Layer 6 of a small transformer language model trained on English Wikipedia (12 layers, counted from 0, width 64). Numbers have three digits each and are written without spaces.
A neuron's activation on a vector x is SiLU(gate . x) times (in . x), where the dot is the dot product.
The model reads these tokens: " s" "chool" " team" ".\n\n" "==" "E" "ar" "ly" " c" "areer" "==\n" "H" "e" " had" " att" "ra" "cted" " the" " att" "ent" "ion" " of" " the" " M" "ash" "on" "al" "and" " Count" "y" " D" "istric"

The vector x that enters this layer's MLP at each token. A number n stands for (n - 500) times 0.0068.
0 " s": 332228408357606708633517740387607626857495590583394540747548468541396377533508444699508362240614083387369390469617387324514557461589559605538578535474458474649477592276804590530590532429434712
1 "chool": 551403570435319753817542589552583528430832835589487273437440254344471570562465427625175607302612444549455543349302565459544441379355498351581351675525589302653525641317559477487439838502478277
2 " team": 634415453418527666633620611463542551440747861458665286555438215211255636692343498583356464445617402557330516412234570477489570407420428316477281724457552407561533525347537483303512716465311240
3 ".\n\n": 450691515609510470409417576846436602606464585496315526641204373529403785784281423692494467258705575345323245525311309269513535473477367624425576501565580523563348733586582578376498213468318516
4 "==": 563501368527397685482406642702379605529392514383332456725413265314407645570465555564379382148673510228665793602492265430401268521396494745647533452789441528212397615306591573319457307522388469
5 "E": 462234453750338636567603682581426627556479657630768531692522253270522727650420329613410619306503402603376311319580298580536388440493327637289405647371676653487576628461470326403192492595496507
6 "ar": 258420586583400453402411425554640660613653484434638615714770280450716522644296536740371913420460641364441460417480467386787406275403497460616335463548398513704503743461485371424450626549529317
7 "ly": 549383496383627583538524216566481494492533550364698488691652336306442459546446592722186556224518590571380409442458491334739416294387343542569158650500416709700365647577309425611565649536367260
8 " c": 397276303513401674633542804534529489505416642664736369740354250505518603584673522643165470423305177409425293369471559253553290503435483455363567352528538460543327503694469435417609679455380520
9 "areer": 526421381689443958474568562399497438384495733363516280536252159425297614553252467601256551281540502760436652361316524588498560544432640484592324644434553308497391368352602549292504698457472360
10 "==\n": 418640495613650446393412372778472568598319601558482480555237442496426665754400289637510523348609618404316288508212484304580620472504440585373584502503705672606254802777642603312551397394210380
11 "H": 330303499439429601583289820527375608553587464656811349641329462428436611690534329693339342358374603596474430596660550498432620330569499753353443550701414657503451626394604256215590506371458735
12 "e": 273476503326725547383455667408567644528239768493434393603598342319410661570461137889580483391611347786601672449423426356594463439668559567352362525534523596490749522433265486521421614369379266
13 " had": 503524483538546472348610634355647297556289534404345506518458242347386487471597310772281289420619406617353698475128374442305383533633525590113454517440359582416483594325237529522474665230526495
14 " att": 433324318652757927374410579533552440736332563544458385673406734376762593500607515694622490223557314288563722239451484558664507407468389532734653378660582422481423600425582573241543552364546595
15 "ra": 555266646691482324520616714626694746576694502647526536578510479430472545661358633748577588238462513337431877538491787233645348505415391372362483433260580628373452443297344710543532613456476546
16 "cted": 313563482555627701348603509307612498618444312531383360577460406330477381486501410736278346499442672296231736459401558375303471228438452576437326653367373600311307600403423370269369770537578312
17 " the": 346545347436551570506509571363380519589396759340545529662548343446589619695304528560395432367563519209395706305416157310586299367251417439588384772445472672373453696405412677486580611492475471
18 " att": 405351355664651880338489672536519521704243633499455338721505699360803607515604545643593557175546366322539594233450487607728514420436414503809573350651625420439417637417553585278566455408540514
19 "ent": 351386410656632590415825581569529497436662342367238421579455486401752631662435802557211536256601596446406542376525547305686401422361597394516300380675641308518422311329376530117574695534484511
20 "ion": 461441267629703669547721514431625642492450597499505224399384332400443549611402607470233518132544529520403731549382513514530408244332561571371278738415507407590317519522570526384588508323422257
21 " of": 400444413589658653453690579647484539589291527392447320559432335387423344430649380509264323355461536257389647414401657528495501262236496445264378772332446568498326764509449539421378530484453205
22 " the": 350548349490595592522526576410416482505437788399595486600570344481560578662381448603385436363549493228361653269438192351581334336239390470554426852490505664366410682442423668509645617527432396
23 " M": 150391582537489651441631799447403529600446850472726568664433390522526720635497602530388561457439336558494344481529334565493798259514396710638504496646560410524549677270521496326368343196387511
24 "ash": 346281351397643633410415856531607385581554648420271371663609505480584356881400403492387693507721330507538332518551418431603710448409539864621515566434663391574756613400709589457480539447280461
25 "on": 547270509527497668440364458535530548426365785439438413548339502513526252336388381707275585281517358520438553505747651468486476234493287838544328654658555554581551474507746525505338517245478175
26 "al": 361290408383416653508544478469616460380383870632319611553549353534413308758509302597416566358463397678427605653522731409658510273265455737487287646600442438594382555405392476488574546485511026
27 "and": 621395353573437733643393454327545726295526539387643413526624417240576348663501401501342489315518446501306689442432599567566680159429613571652211518473511381489350534475438462396707545321367094
28 " Count": 420250440609363744734698565351387624470400615466579346416346519237629382682550466370283788355414518494380529244390455526636605333393756598570414538664328502430560606400389498282636420322526145
29 "y": 581449295512556700537636447514645686425415696622616338492639228331523355533461376538253548268628347631470534371443823490486404233320420545691176677628479503511317500554593514409614529432476296
30 " D": 263449349540729884345362907472327788543490622576644367620344393504547533620381547536302667467380337572433338619486527537514620336536532725658604320559577541468434381411671520460676559386453316
31 "istric": 480409642720624498377667811490568634466475633398442468518403276286703446791394564606463488438452571391326463449563504365705548540275559277405397477733681556518351551563668441221387544122635230

Each question shows the input weights of one neuron of the MLP. A number n stands for (n - 500) times 0.0023.

n103 gate: 350529671428370626462373565315425449456626386505409469510471553498474369586676474529424477477576344761816683556572450680456354597545444410609606369430577575595572568425706537557676372566656464
n103 in: 675400585648642588588578532626567420607392383360724531439549640498606413680466537400355606586545565458561632660441545499668395355704432272505446492791572429390464453315581620303552516601481533
On which token does it fire most? 14 " att"

n31 gate: 639548494668465169822485479528434426442446506506501440412447540417464537760591406478404511567500461546500388625376418628455576421605512410514315493320545246527359444531446699449479476466629422
n31 in: 655302531497616339369669540482581446385392871629536458523537478652444422376539393318664518540505637452467473489591312572480362361455408474431483672606536632486597465471624517502400722400436584
On which token does it fire most? 2 " team"

n122 gate: 565700321469366322621497583448473396477488522496612506663472426474547323373489427359395423603317522393531618475545400552413584377429510550334516594528350462609670522616482559704542572508555347
n122 in: 631467581502529308625520493656450367567445536424635525316391461632527545727562576521417384492343766442521504483609377514623400594607658492293578667500627419532648512514615469476668629503408387
On which token does it fire most, and how strongly? 22 " the", at about 1.7

n27 gate: 683438622589531602401512481567493478642348554381513450357311685558564504602648622568704453562581450506594568571464235740474327321692578542517419751408271411518438437446319419739447598340636540
n27 in: 686546447469488586467570253550297286550392492415337538655559464470565640557583351595621497428502394366627454317602411572568430667559524364660317419516497498430377282508447486406543298339399436
On which two tokens does it fire most, strongest first? 14 " att", 18 " att"

n119 gate: 508452758589528525532526362366578574432330468550461211617320682231541465371574564607733457578711428511740463419415536561316572514393409479489597501474620478612720485528562446528571359411757376
n119 in: 470428345579480509435660602525597308287319541362469513457508495411644350197415538488392476626471540379406455785455418748484651516450511542504575367373705678212562527577388482385398518406385465
On which token does it fire most? 18 " att"

n50 gate: 707527476682597369397652681439490548454656388413587478355522611386572465570423503481486467656605650364543357649414531524392668423526426395396408549407625422538534410513415574421582297327671485
n50 in: 575432577592538359579571570593481479416555520470543382374390570522592469577468646558482515586662896298387689569359622468610585559474439480570531680610415749679328431401519449650721389533525637
On which two tokens does it fire most, strongest first? 31 "istric", 15 "ra"

n63 gate: 788553409709442450592453755502612483665492493402757389590408555639467372608436515446594401631528723610424582430711435545419368434666280544623606683493553448358480499436461690409283642786597634
n63 in: 657559544669670245587348491332523596526541435515683587704634511634582397618447409510408664549481719393159661671514655617479593155525514451601548744367618496492475510432410368815371510544646641
Its three highest activations, in order, are on tokens 15 "ra", 16 "cted", 5 "E"

n105 gate: 382507487524329573572417372316444495571487325471208603484509538381667560628541630580674475543260489587485359366354622535474503593571695540260446498599713280657527568563469511481581265521436571
n105 in: 414630420457394720405531490417564546643403497556555549617631395359728592405522548513695500473440318550422429528506574407593518581526520674515432541497532450597453360512251671358438173662615714
On which token does it fire most? 19 "ent"

n61 gate: 539285540303451545421349552303413353485566558679497465625385731455582564337422568411560642584551480705488586552365705420478521636501676382389505679280508590389622419691616635580460717368514598
n61 in: 326627654589463479347595349416453561494402548347423502434522546502544611314519437867440312555552543619472519565447578406430505329393443816493405375542389327528347455628397591397596606491600495
On which token does it fire most, and how strongly? 12 "e", at about 1.7

n4 gate: 536576435544530601518537598508400375379534283494552403408522789612574541537340442695690602637376459464576715361498531520447572464507403393488625592339348522299282493403385394536578326439374613
n4 in: 780477597463589602623522444451490551583664445499545555371389473572610526586559466596322486362450651390547764409587261480458431647490413685558642463411483478664390513608439568453568391449510495
On which two tokens does it fire most, strongest first? 14 " att", 15 "ra"

n102 gate: 607454427542483530318743651476425602665550593425391578600311457361365634228637355450547415506636510580464474578453503471529670467527427426548604558519421371527513392675230467365527408707619665
n102 in: 471449585206407672465470493228598473489323505694432569398486581464716397497405649612444782521408564359467550369294511336413630683369446562720381615263323547432468547484527466647682496566436588
On which token does it fire most? 18 " att"

n108 gate: 449547628560689526572457363573434645591589550490504572404561399413468504649564821528635428479530510511572423642436489620596249451611562317417520422542541541502414569748656634435362381484676519
n108 in: 413466667654356438316426479707450469658498352480495401402370357471535474544246682659300499408445595584628452506479496650497499738393601436685597673476699349409544437490535575551435563711370485
Its three highest activations, in order, are on tokens 3 ".\n\n", 31 "istric", 10 "==\n"

n26 gate: 471494294617505383482544359364459389576371518503490488653398543485580427422525405594394356641710503351458627548720593483404578492615446361284417415585569507531575279678612717388406387581513564
n26 in: 594398579558490461559495328653360637508513593501570566468498485558624699396624330568526586404541439532309354728629361421209554436534710491602576476641593614568385479630648370505711467396632396
On which token does it fire most? 25 "on"

n69 gate: 670749442328509480485433317757432408589524436514401676577446392476430603414413479497446681435279347414374416676396573519555463263677502407575465551638411437399604490372491713614397514428490719
n69 in: 368330561466412445468415341611596500288439591674661427460454477649502253491379697460457434503641588588506395496606560531632473494566456555444595382583469373343333592392620663467645354385682339
On which token does it fire most, and how strongly? 12 "e", at about 0.83

n88 gate: 525613524584474587518515673294480342342531486469563418612693410370496457398595662364577432515565621735510676538607623504501632574477708394414468407609572644695555587505602599433441565531448559
n88 in: 545429313485489607400496418435341630518420349503411394583401461465439333471476493610649855568580457544312419458589505511451606472574539665673576398345483612627497482547332388434401432382462509
On which token does it fire most, and how strongly? 27 "and", at about 1.4

n101 gate: 489360527419314578755679681521524504412681595544516327448568460720504577407676588621454582686420616446545498346316636530418615578428508609449495244365591445542605343505734617358473357461629637
n101 in: 569477792491375591592433508613589410527604786387605280595453597501477596380637621494355520621528566463575704449602405467786532421773428561465556567423626641515638537476335750619462703605452603
On which token does it fire most, and how strongly? 1 "chool", at about 11

n81 gate: 427563513460564566441566593421439590459398515382567449552551660546338616603315543367454534474399661388757355522528484433359356398453607420574434521411612344570526505623491493208427315665497797
n81 in: 680467437565504429507563282578561450409690625369463394389539567648291637672387461485569551472603548490506653460568484554701554491502446346425468514588597566456408511551263258652642634597477323
On which token does it fire most, and how strongly? 19 "ent", at about 2.8

n57 gate: 534644450368457406652573473599570461382504401371560651467661508459624626513665375546358466894465519519497714625681447435606461441379600682512435453281472455416299312396333522559402518511643334
n57 in: 523717563620459438583534441439325522620440374556320417621577683581571419424565694639494679283636596502530470466515487506469456464384374697415334432380531512552475253540309470446291558514432237
On which two tokens does it fire most, strongest first? 16 "cted", 26 "al"

n93 gate: 506466701483479627585427615450662621597518314391387310392725590314495530420741416351477362530501660615505355333518555673490684535453311476370682539422523503402609559523596419573268697579375542
n93 in: 499597418478489477391408421371385559575592607521400406607403627394746335629437398566582426452666423462391748727647530442437360392440480466500438655395662435698504495532453419479626434474625646
On which two tokens does it fire most, strongest first? 16 "cted", 24 "ash"

n51 gate: 601308470316480516753607413415579536522623428451280571201586454535305373463562631483410549533396521627459464468248437367398326670454534454295607573610452537648638542507541390473524547430559549
n51 in: 666496644413398521382365653448521630420565650617479186661474434677312659463602360653511429700557557583596510668651487507526763431649499735642389442490393578588426606501646512435386542471544442
On which two tokens does it fire most, strongest first? 1 "chool", 2 " team"

n36 gate: 248629596526484489468505623442544578569621434537363516557400565343489459361630666609547457519439570390599361510404273656320711543536438476344521710577435396421584452466402360658432529387546524
n36 in: 524515448534375503414561612415380621459494619469585602430582448429430408334572653543455494435408443781456528436416472739369542544660459574405407221457519568443648440377588533606378463271529373
On which two tokens does it fire most, strongest first? 13 " had", 23 " M"

n1 gate: 438644429423574664402371615426556455364552347500574365563450428666613452334275479472391579447603529474745545498700532615376398638519456316625396286458568353382524285357415401625535611457375528
n1 in: 241426372513466550598381516410772487548639420595562494598311508653587217514412433173532699450441427428629463415582528732523445493493459337404499278558613445568632378503651486588429466364467573
On which token does it fire most? 30 " D"

n94 gate: 521574434487573534511332572458534525571470486606366567396463494445447890485314445474672662608577423555559493610537681510510557513478622415461534614554306397319483488424444461483503597591453577
n94 in: 399569355646371551438396505366563402637631672593444600647467472681521691289637489515488577559475593408396488562396537711471659409343575321635481579466395568408641505441591568483623557599545493
On which token does it fire most, and how strongly? 9 "areer", at about 1.4

n12 gate: 447271483453370394575632411457392554598611692321456673481441519381509589754454660379567437553612716451640439479536400401293580431662344564619470423447307382579581463438335405620445589667564535
n12 in: 321676309390433579361520732320308599342686601544544553446488509505626426382504498430629725408567610473720613536518435425493579365548358549426462298367456444588403439611451384609502509656585600
Its three highest activations, in order, are on tokens 6 "ar", 23 " M", 13 " had"

n3 gate: 521595653508606394435382517427422564339436322440452782428518757414391334514727473443504596371481452458389547638731508504368711495576439358528345540589508337635197544456369431673275536640652450
n3 in: 487680369634474375412925603512368553407481690622298308555570332393397592586663696589399401685590578463557495468266600479392506403591491395363501299649432471539479595462632644558644614251432506
On which token does it fire most, and how strongly? 16 "cted", at about 1.3

n104 gate: 577573592421459526406510529694424514409458428331318593631374597385621481306513548533411488582515418459533559573568632547567510417550616503581316214431544462381359400649548326740410494522477502
n104 in: 575673409373525449401524463514305703582135483462591587499641636547509557387515481587684524552678492510366474499655624578548519456512572631511441381689434612442308542535471609487608366489485451
On which token does it fire most, and how strongly? 1 "chool", at about 1.5

n114 gate: 611606584677456628460633512535339505566719639289711615422512434574492751256581542468440581555607531474576543553560457570464470320506730386556593499472422552505619518447474464345451507442512571
n114 in: 393581713359409468469626524635573630369579552592475434505459429537650465347649623558278394577342611525378376557251465330613404338644520392488298333408465498718521457546475380483561533517521510
On which two tokens does it fire most, strongest first? 1 "chool", 6 "ar"

n80 gate: 391602311612316534525556436387467358511601441513514560585556460520519589432406461592521691304422573349543280467368550594612457617646621357692495547500558448569453658379500464566523430711449467
n80 in: 583520574619499630464247380549368503459609377529654570437527341596406365607377478526555537676445547544602288487556580401589451390622703673552396535497515478436361532502328474360530517435416470
On which token does it fire most? 6 "ar"

n79 gate: 462432724509585616578520586389318593423342564534396606350498405557556436367435558630424640374517557470511479443601434492464371608478465286234534476454370507532571531545795453474514519670644665
n79 in: 562349482595438441462536488603500271658471500426528347577614401534540381416553474595573314441548576291426662473473599486646408493490423269542612408484572558497525400677514443428788415581768547
On which token does it fire most, and how strongly? 31 "istric", at about 2.3

n47 gate: 618513366544467490760332463517471608470692576661531407494566591469690432619606355494599482594536696494533441525534488344515487505469488457476703519393474756555443451473415491470248659573621344
n47 in: 553551641555631402415605376686359501337459435460464601452315223531464717453575445452603638626605584452509342322489514340619466443508364466477519411433632737248586516588434444348579479434374396
On which token does it fire most? 5 "E"

n28 gate: 333441599591382254361492519493510361593516636556407411591465560609612363362475328812575250493584491542740586519634403402512583575590597373523513480483638647556522538427469569666388402573525614
n28 in: 328574549333762395443503469808507502563451364619515402488479416738366445336222632525656514463491498529618454401233589446460574472344490537437678392412487439383590471427448447464555405440483499
On which token does it fire most? 12 "e"

n67 gate: 512464510322630691469378528559454427376330450343400670574552432435566373771709419367521593630512550444609554596446442599490512513431352487659522460543461365699599448648648559623391433601564406
n67 in: 700577399608310624564547426478344358484256606373480466677581337573420458608637375580508532539370547629292521504365318439556330562534559544550642418510533459587494528356371630320405418509411606
On which token does it fire most, and how strongly? 26 "al", at about 2.5

n32 gate: 543702282199415587424551447355419631292593487655448565364540580447578549485428400506368650469510765613446483561524536589475704556391601364551511468368459586588469336572265511708395538418580592
n32 in: 614640602377491502375424395439374632519610675531576546755625537249517572444333379557398392580553506651605477404616519498659429493597485396646475397426395512500349453422366324594670436434481397
On which two tokens does it fire most, strongest first? 27 "and", 7 "ly"

n73 gate: 617595485306441426593484469387521576513310578706463469442515318417672491495393623488608477662539497467397457375431550419480570479513931459606494680481467332540545291411601459525302251449633471
n73 in: 661515538544535369428470479525370670657402677471351669620511439630614233321475459646263605550499553367613449489599472490329563521480560408636573598560642635508312480514509506668679655750473274
On which token does it fire most? 29 "y"

n53 gate: 448508515773520437571571454564292550332472292619479680430620396530431590472529514583494522368518479292594467459636373533578483507627521230530290494499631485300378411400562403529557609366580606
n53 in: 498591344613421453591601435341617474421434671390648628488410420331279539533361500537493330528636616712269523517583404394421593598578687319385577334448289666556547600667380445417477568232600547
On which token does it fire most? 31 "istric"

n19 gate: 438644541296511447593686297552455572633352343556519420446367500367393583327356505631537516537573512505374460523477413319467422660619532480605444517629294479546633748463617360543542438276282661
n19 in: 461507725369494372574571582541767467426420453593494320510618519591467480512517528771456513475695455432542614690579329659517626661615548528240639518550403584439214536523427545472364756403549562
On which token does it fire most, and how strongly? 13 " had", at about 8.3

n9 gate: 446424507757343431641579686646773365721521531622415645568536456686380437337527504307624486765700568542379426603395313458583549424470419438572486542464277365377607318613558413471287436417452570
n9 in: 358575456444432551565590723338643510670676730491355569467737323712282577395469649414511405318453500334567484583388572445306334397587425502479398441418590557474396386526547560342515320508641710
On which token does it fire most? 0 " s"

n40 gate: 508310475469426510368534576737315353523494567553311456459417598527534576459379569468633312726509456638638504421528617519372230626438432647519664572510610454535661497605668389426620417332597650
n40 in: 481519507650558433365458451584557674260543475454278545408608410595408319541692613705332503385327683668582547607308670589677517461402247508322343573417564438555648501579501400608532285354280415
On which token does it fire most? 25 "on"

n30 gate: 388478671464589594627631695419587435564542483516299647433415450485448354487589711680519311520557599408401603537602513628530514704498371462633525464391369360508543568340435495592252325492578522
n30 in: 421406409426409555548548542617469512597383860383350501491391600672656505309581595520637587594491492422437341602790504425387346665373417464435378609422549716360480342440524507543440611455420462
On which token does it fire most? 0 " s"

n96 gate: 507670617483536434491521612581293647561310471660628454226546535538582523676527571481510467333547858560614455553489377327385344416479567555570393472469431481466374441622571541554485484718488535
n96 in: 495316518608534617490366286152373689525486374249502514482537460494486549472416474633417414627470596551599522447428731628503542646644368651500369494380478427611529618526564419575660518426307708
On which token does it fire most, and how strongly? 11 "H", at about 1.7